Layer 4 of a small transformer language model trained on English Wikipedia (9 layers, counted from 0, width 128).
A neuron's activation on a vector x is SiLU(gate . x + bias) times (in . x + bias), where the dot is the dot product.

Input weights of the MLP neurons that the questions are about. A number n stands for n times 0.0044.
n73 gate (bias -0.095): -11 37 25 18 -21 -8 1 8 -43 23 -22 -29 19 12 -32 43 -4 19 14 -51 34 -56 -3 -8 -1 33 -4 12 27 12 -33 -4 4 -10 11 -14 -11 -57 -24 -18 12 -4 -22 34 -31 31 45 -8 7 -10 48 2 -22 26 10 -6 -10 4 -20 7 -8 -41 -8 7 -18 2 16 1 8 36 -31 -44 19 10 -10 58 15 13 1 8 -7 -19 15 5 3 -3 -4 35 17 -11 -28 -51 -17 5 -45 12 -27 12 -9 -1 15 4 12 -6 37 17 7 -1 21 29 17 19 40 24 -36 25 -23 -2 1 3 -8 -8 26 6 5 2 -53 -17
n101 gate (bias 0.086): 35 -22 7 -24 -15 30 39 25 -7 -16 -19 7 -18 13 11 4 9 29 24 -28 3 14 2 32 1 8 16 5 -1 22 20 20 31 11 2 -21 -2 15 -2 -48 -2 23 -27 -24 -1 -15 -31 2 12 -20 18 -6 -1 -7 42 -6 3 24 11 -8 -14 24 11 -19 -4 35 6 21 -19 2 -27 11 -15 -17 -31 36 -55 15 -18 11 6 1 11 7 9 24 -35 -12 -5 21 10 -8 -24 3 31 -18 1 27 30 -24 -11 -7 -9 -9 26 6 -1 -39 -29 16 9 5 15 -22 14 -17 -12 -23 37 -14 -4 -9 20 33 -8 -9 -27 -3
n157 gate (bias -0.066): -15 22 4 -1 -34 -5 4 15 -18 18 8 -16 -25 -37 3 -3 -25 -45 -8 -16 7 26 -3 -7 -24 28 27 11 3 -45 -7 -24 -11 -9 -15 23 -13 2 5 -9 -1 10 1 36 8 -26 -5 24 14 14 7 20 -5 17 8 -21 -40 32 57 -10 9 49 -13 22 20 20 3 -8 -20 18 -28 -26 7 20 10 -8 -45 1 -10 23 -1 -15 -4 15 9 -37 -1 1 34 17 8 24 14 32 -11 -28 41 -18 -15 -17 -63 26 -35 20 40 14 35 -20 43 -6 16 -24 -21 3 6 -49 7 -21 -46 -3 25 -11 -23 -21 30 27 5 -24
n236 gate (bias -0.031): -25 -28 14 -21 -26 -10 -10 -30 -27 -10 44 41 -23 23 20 -14 54 -11 6 14 -1 17 -14 2 11 17 3 18 -37 -22 14 -26 24 1 -16 37 -28 -5 5 34 18 -4 -22 15 -1 4 5 -38 -8 -34 -43 -11 15 16 1 0 20 -4 54 15 30 4 16 -10 11 29 -10 -4 1 -10 -9 20 21 -7 -4 17 -12 -18 15 32 10 2 7 -36 -13 31 -27 4 -19 -39 8 25 -29 1 -17 23 5 17 6 -44 39 -34 6 -12 6 22 11 -3 -4 37 -60 0 -1 -28 -9 3 36 -38 72 -29 -22 -10 28 -16 36 16 -2 22
n252 gate (bias 0.090): 29 10 39 -17 4 -29 21 -8 -8 9 -9 2 -27 5 -5 -1 -11 -36 15 -42 -15 -15 -21 -5 11 -14 15 -4 -7 -10 -1 -36 0 28 3 -37 -30 17 -8 28 -1 -24 -22 20 4 -24 31 7 6 -5 2 30 5 20 25 -22 9 9 -8 -13 -13 -13 -2 -2 -1 23 10 -25 -23 23 -17 -5 20 14 -8 8 -49 -29 2 33 22 -20 44 -16 0 20 14 -59 51 -7 -16 6 16 17 -22 28 22 28 -6 -2 4 22 -33 -7 -9 25 -10 -41 26 15 11 12 -37 -9 -17 27 8 0 -14 -21 15 -8 18 4 6 11 2 2
n259 gate (bias -0.042): 10 23 -23 -8 -8 -46 -50 -1 -31 -3 -6 -5 11 -7 36 50 32 -49 -29 -13 17 -3 -30 -15 -22 -22 14 -11 25 -39 -6 -2 28 11 40 13 -7 -7 -2 -4 -27 8 -17 -3 13 -5 40 -8 14 10 2 -45 24 52 -13 34 48 -2 12 4 7 -31 5 -6 -22 -23 -11 1 -39 9 -3 7 11 4 24 18 -9 7 -5 9 -24 -3 12 -18 42 -6 4 -10 22 -21 26 4 -12 9 27 -6 3 2 -16 26 -27 -11 -26 -9 -7 -18 15 -3 28 29 5 10 -15 4 -33 -4 22 -14 26 -5 -3 -17 -9 -20 -15 -36 9 0
n297 gate (bias 0.027): 22 -30 -6 24 -17 -10 20 -33 16 21 8 -7 -4 0 8 -3 0 15 -8 14 17 -16 26 5 14 -18 -16 -12 37 -9 4 21 14 -24 4 -34 -19 13 21 12 -56 13 -20 -8 -1 -11 -1 29 -8 -4 -15 16 -11 27 -40 -9 8 6 15 -17 -6 5 -95 23 -13 0 -44 -27 32 16 -18 25 -34 19 -21 23 14 0 -31 -43 27 37 -22 -7 -45 8 -10 58 20 52 -23 3 43 -15 7 -1 -21 9 -10 16 5 13 -7 -40 55 23 -37 38 -26 7 -26 -42 57 16 -4 5 24 21 26 11 -10 37 -13 -1 0 -15 20 5
n309 gate (bias -0.030): 40 -3 -16 -11 -9 17 -10 -23 3 -29 -52 13 -22 -18 33 53 -34 21 2 3 -49 28 -26 -4 -11 -16 -1 40 -22 34 -5 34 -28 29 30 -7 25 20 21 -12 16 11 17 -12 3 -10 29 -14 38 -2 -7 -47 -12 33 -16 -12 -7 8 -25 -44 4 -28 18 20 0 35 5 15 -5 24 13 5 30 0 4 -2 19 30 14 -10 27 -25 37 19 11 -23 1 -4 19 -13 -35 38 -1 30 -1 7 -50 32 14 -14 -6 -5 5 -25 -35 1 -10 -39 -8 -12 -15 -18 -15 -14 21 35 -39 -9 16 -11 36 -8 -21 -7 -9 21 -25 34
n73 in (bias -0.077): 3 -4 33 3 9 -48 -7 -33 -1 -17 13 -47 -19 -4 -12 2 -10 -2 41 10 15 -22 -14 17 -2 7 -8 13 46 12 39 38 29 11 24 0 -52 -28 22 73 65 -34 17 -40 5 10 12 -6 16 -19 -1 -6 -2 -14 -7 -39 15 -31 3 5 1 16 -3 -17 -21 -37 -20 -15 -8 -12 -31 32 28 -61 14 16 44 33 -2 -4 -18 13 23 -4 -5 3 13 -44 32 -17 22 -1 -10 -51 6 -5 29 -14 -17 -5 23 -39 28 18 -23 10 47 -12 45 19 40 20 4 -11 24 46 -2 4 -3 -1 11 -21 5 25 12 5 31 -17
n101 in (bias -0.036): 2 24 -10 21 -12 28 -32 8 -15 -12 -30 10 -22 12 -8 10 -1 -15 16 17 -6 -4 7 21 1 14 -14 -2 0 26 -2 10 -36 -33 24 41 -18 -46 -21 21 18 4 -20 -11 -8 -5 8 14 6 11 34 14 20 17 -35 -22 -9 4 -9 28 -38 0 -12 -3 -5 -21 10 -11 40 4 -13 -1 3 -11 19 -9 12 -5 18 -10 7 44 -26 14 -4 -4 -16 -16 -13 -12 7 5 -26 41 2 -26 24 -9 -13 -44 -21 9 2 -8 -53 27 -9 6 -13 2 18 11 36 12 -32 -20 36 17 19 -12 -2 -6 34 4 -28 -27 -51 30
n157 in (bias 0.044): -29 -14 11 -2 -21 25 -43 -31 -19 -55 -7 18 -12 -58 2 -1 5 -16 -58 -17 -1 -19 7 1 20 -6 15 -8 28 34 -34 24 23 5 17 39 1 -2 26 -23 -16 13 17 2 -12 -13 -11 32 7 7 30 -22 18 -27 -3 26 -8 -8 44 5 53 12 1 -9 19 -12 11 24 5 1 26 -14 -21 33 -20 11 18 -5 -30 8 2 11 21 -59 -10 -4 -14 -43 -25 -30 33 -15 23 -4 5 4 -15 -4 -17 -17 15 -35 22 -5 -25 -10 11 -11 -14 -11 18 32 1 43 -8 20 9 3 -1 28 9 -5 13 -17 4 -21 21 2
n236 in (bias 0.012): 3 31 8 17 15 5 -27 -71 12 -43 -26 12 1 -1 20 6 -31 10 24 -13 -18 -23 14 32 30 -36 3 21 9 12 -28 7 -48 1 -3 -29 -37 -4 23 -5 -26 6 -13 23 1 -1 0 -46 -45 2 31 -18 29 36 10 12 13 7 29 3 -3 17 0 -25 5 26 7 -9 5 33 -46 14 -30 -14 28 -35 16 22 -12 -14 16 1 11 3 -36 35 27 -14 16 25 20 6 -32 4 -3 -2 -32 9 -28 -61 32 -2 -21 65 7 12 -19 -10 -2 3 -22 0 -10 -4 -39 -7 21 -16 23 34 9 -30 -8 -14 11 -26 3 -6
n252 in (bias 0.007): 5 19 -4 2 -6 -4 -10 45 -10 30 39 -1 34 -35 30 9 -13 27 6 3 26 40 -4 -35 30 -15 -9 30 -5 4 -52 29 -41 -15 -9 -7 22 -4 -33 -26 -19 35 -26 20 52 -15 62 -39 -16 -19 -21 22 -30 38 -1 8 24 0 -21 -1 11 9 -31 -6 35 -10 -40 -21 12 30 3 3 21 -25 14 -7 4 35 -30 -42 27 -46 -14 -20 33 -3 -7 28 50 -37 22 18 -28 8 -46 -2 -22 -8 -10 -18 -10 33 1 3 19 -19 12 -18 -17 30 -8 31 -15 -31 -16 -31 -16 0 -18 9 33 -23 5 -15 -3 -5 21 6
n259 in (bias -0.030): 6 8 -62 -14 -25 7 -22 5 -8 -18 5 -35 16 -29 -40 8 18 0 22 30 15 -1 9 4 -13 43 -7 -18 -2 -1 -8 43 11 19 -43 -27 -19 27 7 -38 23 -29 -4 5 -14 3 -5 18 14 50 32 -18 9 47 54 -9 23 6 19 20 -14 -1 0 0 -1 -2 -13 21 2 -6 -5 18 -8 19 -30 -1 -43 -5 7 -24 -3 0 12 3 -11 18 -10 -4 -72 -26 -55 16 -10 9 14 25 -1 -30 7 5 -5 -8 22 31 7 3 -12 -3 63 27 9 -35 -16 -6 1 -12 15 -10 -29 15 15 -20 -8 -22 -3 25 -25 29
n297 in (bias 0.044): 2 22 15 -14 1 32 24 -39 -23 -19 27 -39 -61 -43 -28 6 -9 -15 -30 10 -10 -46 -19 62 -12 -21 15 17 10 13 -17 23 -50 -18 25 1 -7 39 -1 -7 -17 36 -15 10 27 -11 32 -26 -27 -1 -19 13 36 -4 -11 -23 -15 5 -36 -27 -5 -54 18 31 -18 -9 28 -10 28 34 -7 12 -39 35 4 -40 -4 -9 -36 -22 13 25 18 14 19 9 4 23 5 -4 -8 -9 31 -25 9 -12 15 5 -10 19 1 -2 63 -1 15 1 -7 -4 3 -9 -23 8 35 -40 1 18 -41 1 19 35 2 -40 -13 34 -33 14 -9 -6
n309 in (bias 0.142): 17 13 -23 -73 -21 10 -7 3 23 -33 -7 -10 8 14 -19 -40 8 4 22 7 -15 14 -34 17 -11 -48 -18 34 6 16 18 -8 -11 1 8 -32 27 6 -21 2 14 -8 6 -16 5 10 20 -26 28 20 8 -13 4 -3 2 -29 23 8 12 -19 19 -10 -1 5 27 -8 16 2 7 -22 -3 4 8 -29 9 17 12 19 2 8 41 -44 -20 16 2 -6 12 -9 13 3 -4 26 2 -13 9 5 -27 10 32 -39 -10 23 -23 8 -23 -6 -5 11 1 -9 30 -4 -18 -17 -28 -4 -27 0 -10 12 15 -4 -3 23 -5 -18 -15 30

Each question shows a token from some text and the vector x that enters the MLP there. A number n stands for n times 0.09.

" Wh": -22 4 -9 -17 -20 4 10 5 6 27 -24 0 2 7 19 -36 -19 27 19 -5 6 11 -13 -13 10 -13 27 -4 16 7 19 -9 -19 -5 19 9 13 -2 0 -4 -12 -12 1 -26 11 15 -4 0 10 23 14 -30 18 -1 22 -3 22 -6 18 10 24 -21 -15 17 16 7 -5 14 16 -20 -7 4 -6 9 2 -10 -7 7 -11 -10 -23 17 -12 24 -9 7 -11 -8 3 2 11 10 25 14 -20 3 17 -22 16 8 -7 9 -12 -25 -8 -15 -28 -4 33 3 11 8 -22 -46 -26 30 -2 9 -28 11 -19 -25 -4 0 1 -26 11 4
Which of these neurons fires most? n259

"em": -22 -7 4 1 -17 18 5 11 15 -4 -3 -14 1 -31 -16 -28 -22 2 -13 30 -7 -14 10 41 -2 -18 -1 -1 31 3 3 10 -28 8 0 8 -9 -10 -13 0 -13 10 -9 2 -29 -25 4 -28 -25 -4 17 20 -9 10 -7 16 23 -12 41 12 -5 14 4 -27 40 -6 20 18 -13 -7 -3 18 5 13 -1 -5 3 -28 24 4 -9 -1 13 25 15 15 6 -1 -25 20 11 -16 -9 6 -25 11 3 5 -9 11 -10 -5 1 9 -9 2 -24 41 28 -2 -5 19 6 -24 -15 9 -11 -9 -11 9 1 -27 -6 8 -7 -18 12 28
Which of these neurons fires most? n73

" was": -8 1 27 -5 -5 -5 2 67 6 6 -19 -12 19 -11 -11 -45 -6 16 -10 -8 0 -2 8 -31 -5 9 -4 1 24 9 4 -5 -1 -30 -24 7 -16 -7 5 -12 -30 14 1 6 1 -10 2 10 -30 -8 3 -6 -3 -16 -10 15 18 32 -6 -1 -9 19 11 17 3 -15 -9 -2 6 -7 30 15 -3 -10 -13 0 -16 -5 1 -11 2 9 8 -8 -7 21 16 6 -23 -10 17 0 23 1 1 -15 5 -4 13 0 -8 -6 17 15 2 4 -16 7 11 -15 -1 21 -2 -5 -59 18 9 1 7 -10 6 -10 10 -1 2 -4 32 9
Which of these neurons fires most? n73

" ": 23 -2 15 3 -20 -6 -13 9 -6 19 -20 3 -3 -9 7 -16 -18 1 -11 13 3 8 10 43 13 6 2 -20 -19 -15 16 -20 -17 -30 0 -7 3 3 -15 4 -5 3 4 -1 21 11 10 6 -4 -17 41 -1 -1 -4 -12 10 28 -6 -1 -10 -10 -3 26 1 8 -21 10 -2 3 -5 20 24 2 4 -3 10 -8 -2 -12 2 -13 6 6 31 -21 2 7 -13 -21 3 24 13 15 -21 -11 -23 22 -39 33 5 -26 -6 -19 3 9 -7 -3 -4 -5 2 15 20 33 0 -47 15 -4 3 -16 -13 -5 -9 3 18 6 1 -21 7
Which of these neurons fires most? n101

" the": 17 -20 7 0 -15 7 3 7 13 18 -2 0 -12 -12 13 -17 -18 -14 -3 -7 28 2 -1 -12 -11 -13 5 -13 5 -2 23 15 5 -14 4 0 2 -9 2 -2 6 14 -18 5 3 12 6 14 -10 -5 11 18 -1 -5 1 6 31 21 15 -12 7 15 -1 33 -7 -5 -9 11 8 -15 -2 -5 -3 -4 -11 -2 -13 -9 34 5 -19 10 6 17 -11 -5 -4 12 -5 4 2 -3 18 -24 -31 5 18 -24 2 -3 -6 2 11 0 1 -2 -4 7 -7 5 15 16 -21 -16 -84 24 -8 -5 0 10 5 -3 -6 -15 9 -1 31 -15
Which of these neurons fires most? n157

"ies": 30 2 23 -12 -26 0 17 -1 3 -1 -20 -22 -1 -3 -36 12 -10 4 4 -14 9 6 -11 -11 14 -5 -19 17 2 32 22 -27 2 -8 -18 23 3 -29 -23 -9 1 12 -1 4 4 4 1 0 -29 19 12 4 9 -1 1 5 32 -11 23 -10 24 -10 22 -6 11 -23 -5 5 -6 8 16 -5 12 14 6 12 -21 12 -9 12 1 -36 20 19 -14 -17 -4 -25 -3 17 -1 9 10 -6 -14 -3 25 5 14 -10 2 20 -8 -19 -13 -25 -25 27 29 -10 5 4 -1 -13 -52 9 -2 9 -2 10 10 11 5 -8 1 -19 7 -1
Which of these neurons fires most? n252

"it": 5 -7 3 25 -12 -8 22 3 15 -5 6 -17 -3 -28 -20 2 -17 25 -44 -5 -9 19 -33 21 18 -4 4 27 -7 55 13 -4 9 -5 6 13 12 23 6 -4 -1 0 -11 27 2 -12 -8 0 -5 4 13 -5 12 7 -4 2 19 -21 -4 7 2 -16 3 -8 20 -37 -21 18 9 6 10 -8 -14 5 14 3 6 18 7 0 -13 -8 -3 42 -22 -21 8 -16 5 8 -27 1 8 -5 10 16 -12 -24 7 15 -16 11 -15 8 -12 4 -44 4 8 2 5 2 -6 -17 -23 11 1 24 -16 4 -33 29 -25 9 13 -11 8 -1
Which of these neurons fires most? n309

" a": -9 -24 8 1 -18 21 -5 16 -2 17 -7 16 13 2 -19 -25 13 8 -2 -4 24 1 26 -7 23 -15 -5 -15 14 13 27 -1 -4 -6 5 -4 -16 -5 1 -16 -1 9 -14 6 -28 7 4 -8 -29 7 13 -5 15 -12 0 -26 14 -1 1 -7 0 3 18 28 -14 -9 13 47 13 -12 10 7 -6 -4 -23 -12 -1 -18 12 5 -9 19 13 16 -16 5 -3 -9 6 -6 17 7 15 -10 -19 -10 16 -13 7 -18 -18 4 -26 28 7 1 6 10 -1 11 21 2 -17 -32 -68 3 8 2 -2 -4 11 -7 10 -17 4 3 22 -5
Which of these neurons fires most? n101

" K": 4 1 12 -7 11 10 -8 -11 1 -4 -17 -15 5 -25 6 -12 8 11 -2 -11 3 7 -52 2 27 2 5 10 5 6 -5 -20 0 -4 18 -9 7 29 1 -3 1 5 3 -4 -1 -7 -4 -13 4 -15 2 -5 2 4 1 -25 26 1 -1 4 -9 4 -3 6 0 -13 -11 22 19 -53 11 9 19 4 -20 6 6 5 -17 -31 8 16 6 25 -1 2 4 -20 16 24 4 1 28 -5 -6 -6 44 -20 31 -4 -3 7 -3 -15 10 -21 -3 -7 39 10 20 30 -16 5 -41 18 -12 1 4 0 -28 5 -16 13 5 -20 -2 -21
Which of these neurons fires most? n236

" Pro": 26 10 -4 -31 -3 2 -9 13 9 -2 -7 -2 -8 -3 20 15 -18 -6 25 -2 13 -14 16 -21 -11 -2 -11 2 11 5 18 -41 12 0 34 12 10 5 -14 -8 0 2 -14 8 13 -33 -3 0 5 17 15 -4 0 9 5 -20 15 2 17 -18 29 10 21 4 10 -43 -5 49 -1 -8 9 -10 15 -3 1 14 6 4 16 -5 12 -3 22 18 12 6 3 -24 -8 -5 -1 2 15 -11 -17 3 -5 -1 -3 -16 -9 -25 -22 18 2 -34 -6 -10 16 1 1 15 10 -14 -45 11 9 2 -8 18 17 -33 -21 -1 -14 1 -5 -27
The three highest activations, in order: n309, n259, n157

"ell": -7 13 7 -13 -8 23 20 1 11 16 1 -20 -7 -28 -9 -2 10 2 -15 3 7 18 -57 1 -7 -3 5 18 9 11 10 -8 8 0 -3 6 10 28 -5 1 21 21 20 28 -10 -27 11 -11 -10 -8 28 -4 2 0 3 -4 38 -9 9 8 13 -18 1 18 3 -25 -17 -11 15 7 30 -1 4 11 21 -12 1 -11 0 10 -17 5 1 38 -18 -7 -9 1 8 2 -32 3 2 7 -8 -8 10 -4 14 15 3 8 -27 -18 7 -8 -42 14 10 -29 -1 -12 -2 -23 -26 18 -17 -17 -6 -13 -38 17 -10 17 -7 6 5 9
Which neuron fires most, and how strongly? n309, at about 3

" acqu": -3 -2 39 -21 -22 -4 -11 36 15 10 7 -1 -21 3 -19 -22 -15 -30 8 -1 11 1 -19 8 -47 17 17 -2 -2 -25 21 12 7 17 5 2 1 15 4 -25 20 -1 -19 2 -14 -8 17 -11 3 4 2 3 16 13 9 -20 20 4 25 10 -7 7 2 41 16 -14 8 25 -3 0 18 6 -8 4 -5 -5 -18 -20 2 -2 -40 7 28 -37 1 11 -18 -14 -2 4 2 9 25 -3 -35 -5 11 -15 -14 9 -15 -3 20 11 -6 -11 -22 14 13 8 18 3 -7 -25 -13 14 -23 8 -10 6 2 -25 10 4 24 -14 0 5
Which of these neurons fires most? n259

"ep": 5 -6 -1 -17 1 -1 -3 -9 20 4 -10 -5 -13 4 -9 -10 8 -16 -19 10 12 1 -3 24 -2 32 5 -10 6 13 -6 7 8 11 -3 13 19 -6 4 0 -18 -2 9 17 -30 -30 -11 -18 -30 -8 -20 33 -12 2 6 6 18 -2 19 2 -1 -4 15 -2 8 -42 -1 5 6 11 -15 6 8 6 -9 8 -6 8 6 18 -9 11 20 45 -29 50 9 -4 -28 9 3 -13 16 -5 -9 1 -8 -7 -9 17 -6 -9 -3 20 -22 -38 -17 23 33 12 20 -8 5 -39 -29 4 13 -1 4 -1 -26 -4 10 -14 41 -11 12 8
Which neuron fires most, and how strongly? n236, at about 1.8

"int": 9 13 16 -12 -5 17 2 7 17 -12 -13 -4 1 -5 -35 -13 -13 -17 -12 13 -9 -4 -31 14 13 12 -14 34 -16 53 -2 5 -2 -6 -22 29 13 21 7 -20 13 4 2 27 -8 -21 11 -34 -3 -4 7 23 -7 8 -17 -8 7 -17 -6 10 4 5 25 -5 22 -20 7 3 -19 -6 -1 -19 -2 25 -15 29 -35 -8 7 20 4 2 0 12 -5 13 2 -22 16 -3 13 5 -10 -27 1 14 -3 -3 20 -14 -14 13 -7 6 -11 16 -23 10 24 7 -4 2 0 -6 -47 12 -9 12 6 3 -10 -3 -6 -3 32 -10 2 -12
Which neuron fires most, and how strongly? n236, at about 1.1

" day": 5 -18 15 -25 3 -4 11 20 3 5 -23 -13 -7 7 -6 -18 5 9 -14 13 18 -20 -12 -14 -8 10 11 3 0 9 21 -18 -26 -7 16 20 5 -10 -18 -13 -35 28 -7 -24 -5 -2 0 -2 -15 -14 13 29 -4 -20 12 8 21 6 13 18 -20 16 1 8 28 -20 -11 21 -1 12 15 5 21 26 -11 0 -1 16 -4 0 -8 8 -10 33 -21 -8 -16 -31 -16 4 8 0 8 4 3 -1 0 -6 -3 -2 0 3 -1 -2 -17 -1 -33 12 33 4 -4 16 8 -10 -57 18 31 12 -4 0 -30 5 18 -1 10 -26 17 9
Which of these neurons fires most? n101

" join": -10 -6 8 8 -5 -2 11 37 3 1 -11 -32 -20 6 -21 -26 -7 -15 -26 7 13 6 10 -27 -21 -9 -17 6 -5 2 1 -30 -12 6 -2 21 6 36 5 -7 -3 -6 -10 8 -5 18 -29 2 -24 -14 2 4 6 -8 1 6 31 -11 13 -1 -6 6 4 15 18 -40 -13 -2 22 21 9 15 -3 9 -3 3 0 7 1 8 -27 10 17 8 -1 51 -9 -16 -2 -1 15 4 23 -12 11 4 6 -9 7 -34 -8 -24 -12 15 3 -3 -24 30 7 9 1 10 -14 5 -50 13 8 11 -8 6 -7 -25 18 9 32 -2 16 5
Which neuron fires most, and how strongly? n236, at about 0.54

" team": -2 4 30 4 -15 6 8 25 5 6 19 0 -16 -11 -18 -2 13 -1 18 17 7 -20 7 -30 -9 -1 -5 6 -15 14 -2 -18 15 -11 -2 15 -1 -12 -15 6 -10 25 -54 13 -12 6 4 -17 -17 -4 25 19 -16 -12 5 -1 18 14 17 -11 0 6 35 19 -9 -17 2 11 7 2 12 -6 -1 13 -7 2 -1 -3 -15 8 -14 -14 20 28 -28 19 -12 -28 -6 -4 7 6 13 -29 -1 22 21 -12 0 -6 -34 -8 9 -8 15 -6 -22 4 28 3 -8 7 18 -27 -53 -5 -2 5 4 8 -25 10 10 9 3 -2 5 14
Which of these neurons fires most? n101

" prom": -16 -16 7 -36 -26 7 -9 16 -34 -8 -15 -15 -26 -30 -3 -17 -1 -27 -2 -8 5 -10 26 20 -15 12 6 6 38 0 -7 1 -11 -19 18 13 -1 31 -17 4 25 10 -14 7 5 -3 -5 -10 -25 15 13 -7 -5 10 12 -6 18 18 31 11 9 -10 11 21 13 -16 -15 18 14 -18 -13 -4 4 10 14 -4 -5 -15 -2 16 -23 11 3 0 3 41 -1 -22 3 -9 34 -1 24 11 -8 -9 30 -15 -16 8 1 -13 -17 15 6 -6 -16 -2 0 -17 20 10 16 -6 -27 -6 -15 1 -15 8 -4 -7 -6 3 11 11 33 -3
The two highest activations, in order: n157, n259

"ing": 1 -24 5 -4 3 23 33 -1 -12 21 -17 -16 4 -2 -15 -17 24 6 16 -18 2 -4 18 -22 20 16 -9 10 -37 32 0 -18 -1 13 -10 21 7 13 -2 -2 0 -13 -8 11 -17 10 11 -12 -27 -11 -1 5 -4 -3 4 -5 29 5 8 4 -1 11 14 5 23 -23 -14 -1 5 4 12 -1 -13 13 -6 -1 -2 -15 2 18 -16 19 15 6 -26 10 -5 -39 -27 13 16 7 31 -22 -5 3 -5 -33 19 15 -21 10 -27 -6 -5 -8 -16 18 6 -20 -1 2 8 -25 -54 8 -9 21 0 10 0 12 1 3 15 -10 27 24
Which of these neurons fires most? n73

"2": -12 -3 7 -18 -7 13 2 -2 6 -4 -15 -11 23 -17 -38 13 -2 7 16 -6 -11 -11 -9 17 -8 26 21 0 4 0 3 -8 -4 -25 8 12 -6 -15 5 -14 8 15 19 0 -18 -10 -3 12 0 -8 10 5 1 -9 -2 -10 43 2 -4 25 21 6 10 1 -2 -52 -6 20 -17 -6 17 7 -1 13 -23 8 -8 -15 4 5 -40 -2 6 31 6 -18 12 10 -2 7 26 -28 -1 -5 0 21 -3 9 23 -17 -24 3 -4 5 16 -5 4 4 10 9 -21 11 26 -16 -48 11 7 -16 -24 34 5 -15 4 -1 6 -16 8 -4
The three highest activations, in order: n73, n259, n157

" been": -12 7 16 -13 -10 4 20 68 0 9 -13 -1 26 -20 -5 -46 -6 2 -4 -10 -4 5 8 -26 8 -4 0 -8 20 -1 9 -11 -3 -15 -12 18 -12 3 5 -4 -25 5 1 0 -11 -14 0 16 -30 -5 -10 -12 -8 -4 1 13 26 22 3 5 -9 0 17 17 -1 -6 -17 6 2 -3 20 -2 -11 -3 -29 1 -26 -3 9 -1 3 20 8 -1 -14 22 16 4 -18 -5 24 2 24 11 -8 -19 0 -8 2 -8 -8 -2 18 2 -1 9 -14 2 3 -12 1 22 10 -1 -58 22 -8 5 1 -4 10 -6 -5 -3 2 -7 44 9
Which neuron fires most, and how strongly? n73, at about 0.84

",": 3 -17 19 0 -1 16 -3 -8 2 0 4 3 -20 -8 -12 -27 4 1 -11 8 21 -20 0 -9 12 -6 3 -14 -3 0 42 4 7 -13 2 6 9 -5 -4 6 -9 16 27 -9 -8 -3 -1 12 -18 -1 7 -22 -5 17 -1 -13 31 2 7 6 -6 21 3 30 27 -7 13 4 -7 10 -1 6 2 6 -18 -5 -6 -13 -21 3 -15 -14 13 15 13 -2 -14 7 -11 -5 42 -9 7 -7 -4 -27 23 -1 7 14 -31 -7 -25 -1 5 18 -5 4 19 -4 -25 29 -11 14 -63 7 7 -8 -10 18 1 -25 -6 -7 3 -3 23 -11
Which of these neurons fires most? n157

".\n\n": 21 -32 -5 -13 -16 9 -1 24 4 -9 -6 4 6 -9 -5 -3 -5 -7 -4 -2 10 -14 -10 -1 21 -1 13 -15 1 -18 38 25 1 -10 11 -7 3 1 -23 -14 -10 10 -15 -13 7 -4 -7 4 -4 2 20 -7 10 -9 -19 -2 15 -8 18 -9 -15 20 -8 12 3 -14 6 -7 5 19 24 11 11 -7 -17 -8 -11 -5 -18 -1 -10 -3 26 44 18 12 0 -3 -24 -15 25 26 17 -16 -5 5 17 -7 2 -14 -20 19 -8 7 29 7 -31 -18 4 7 15 17 -20 4 -48 31 5 -10 -10 9 -1 -15 0 -5 3 -35 32 -14
Which neuron fires most, and how strongly? n259, at about 2

"ummer": -7 -5 15 -16 -4 -2 6 -2 7 20 -6 -22 -8 -2 9 -3 -7 -4 1 2 24 -26 -7 -9 -2 22 2 13 -12 5 13 -5 -27 -11 24 25 -13 -14 -8 -1 -4 6 -22 -14 -21 8 -1 -11 -36 -13 15 27 11 -11 -6 11 13 14 1 24 17 11 21 8 19 -19 1 20 24 -5 -6 21 10 21 -4 -1 -7 -12 13 -13 -5 -2 -4 42 -20 4 -11 -17 -1 0 6 -5 20 -11 -14 20 -12 -17 4 -20 -29 15 -35 5 10 -4 -7 15 39 -10 5 13 18 -29 -57 11 16 12 10 0 -26 0 -8 -11 14 17 0 4
Which neuron fires most, and how strongly? n236, at about 1.2

"an": 3 -1 9 -11 -15 17 7 25 6 9 12 -6 -12 -15 -21 25 4 -28 -36 -9 0 -9 -10 -5 -7 9 -9 6 -1 8 -14 -5 22 -14 3 19 34 22 0 -13 -10 2 -12 20 -22 -28 -5 -22 -6 8 -6 2 6 -5 -17 -17 47 14 8 9 12 3 12 10 2 -15 28 1 0 -16 3 -9 2 0 24 6 -7 7 6 17 -3 7 -24 23 -21 1 -1 -20 15 8 -7 -2 -8 -1 -8 7 -5 5 32 27 -27 -4 -13 -10 -30 -24 -19 26 20 12 1 5 -8 4 -40 -1 -4 -15 0 34 16 10 -4 11 20 25 -16 -5
Which of these neurons fires most? n157

" se": 2 -20 -2 -4 -9 -15 -2 41 -17 2 6 -3 16 -10 -12 3 -17 2 -17 -11 11 15 8 -16 2 -2 15 -2 34 -2 -5 -18 -10 -4 27 -13 6 -6 -12 -10 -10 -10 4 2 -13 9 2 -12 -11 20 24 -9 37 -22 6 -5 27 3 -5 31 -7 18 -7 -1 -4 8 14 14 -1 -13 19 25 -11 20 0 4 6 -13 26 -23 10 -10 1 -21 -14 8 -13 -33 -8 15 21 12 21 -14 -30 -25 10 -7 16 -5 -6 -10 -16 -2 -3 18 -34 -17 16 19 -10 10 18 -33 -44 16 4 17 10 -4 6 -3 12 -3 18 -9 7 -3
The three highest activations, in order: n259, n252, n101

" on": 20 -29 -7 -26 5 6 1 16 9 19 -12 -5 -4 -12 -10 -21 16 10 -10 -4 4 -20 0 -28 10 -16 -4 -7 19 -7 -7 -34 -24 -6 4 3 14 21 -3 -18 -9 26 -5 -8 -3 -2 1 -1 -12 2 14 -9 7 9 17 -9 22 -7 -10 2 -18 9 10 -5 6 -27 -12 4 7 -1 15 12 7 9 1 -22 -11 0 -2 1 10 7 19 21 10 22 -4 0 0 2 15 -21 39 -22 16 5 -5 -47 21 6 4 23 -19 20 -2 3 -29 8 -20 7 -2 14 11 -16 -61 17 5 20 -13 27 -3 11 5 -18 7 19 16 6
The three highest activations, in order: n297, n73, n252

"s": -4 1 15 1 -27 -7 3 12 11 13 -21 15 11 -9 -30 -5 -1 6 6 -9 18 -7 0 12 27 -3 7 -9 -8 31 14 -6 -10 -15 -29 5 4 -5 -15 2 -5 -7 -8 -1 -23 6 15 -11 -14 -8 5 -2 -8 6 1 11 20 10 7 6 -6 -6 10 14 32 -31 -5 -4 2 5 -5 -11 -17 -11 -17 15 -8 7 -28 -8 -5 -21 10 8 -10 -3 -12 -27 -11 36 29 -8 19 -8 10 -6 41 -8 25 12 5 12 8 -7 -10 -8 -37 41 24 -3 6 4 17 -9 -53 -5 4 3 -18 7 5 -1 10 7 14 -31 15 25
Which neuron fires most, and how strongly? n101, at about 0.2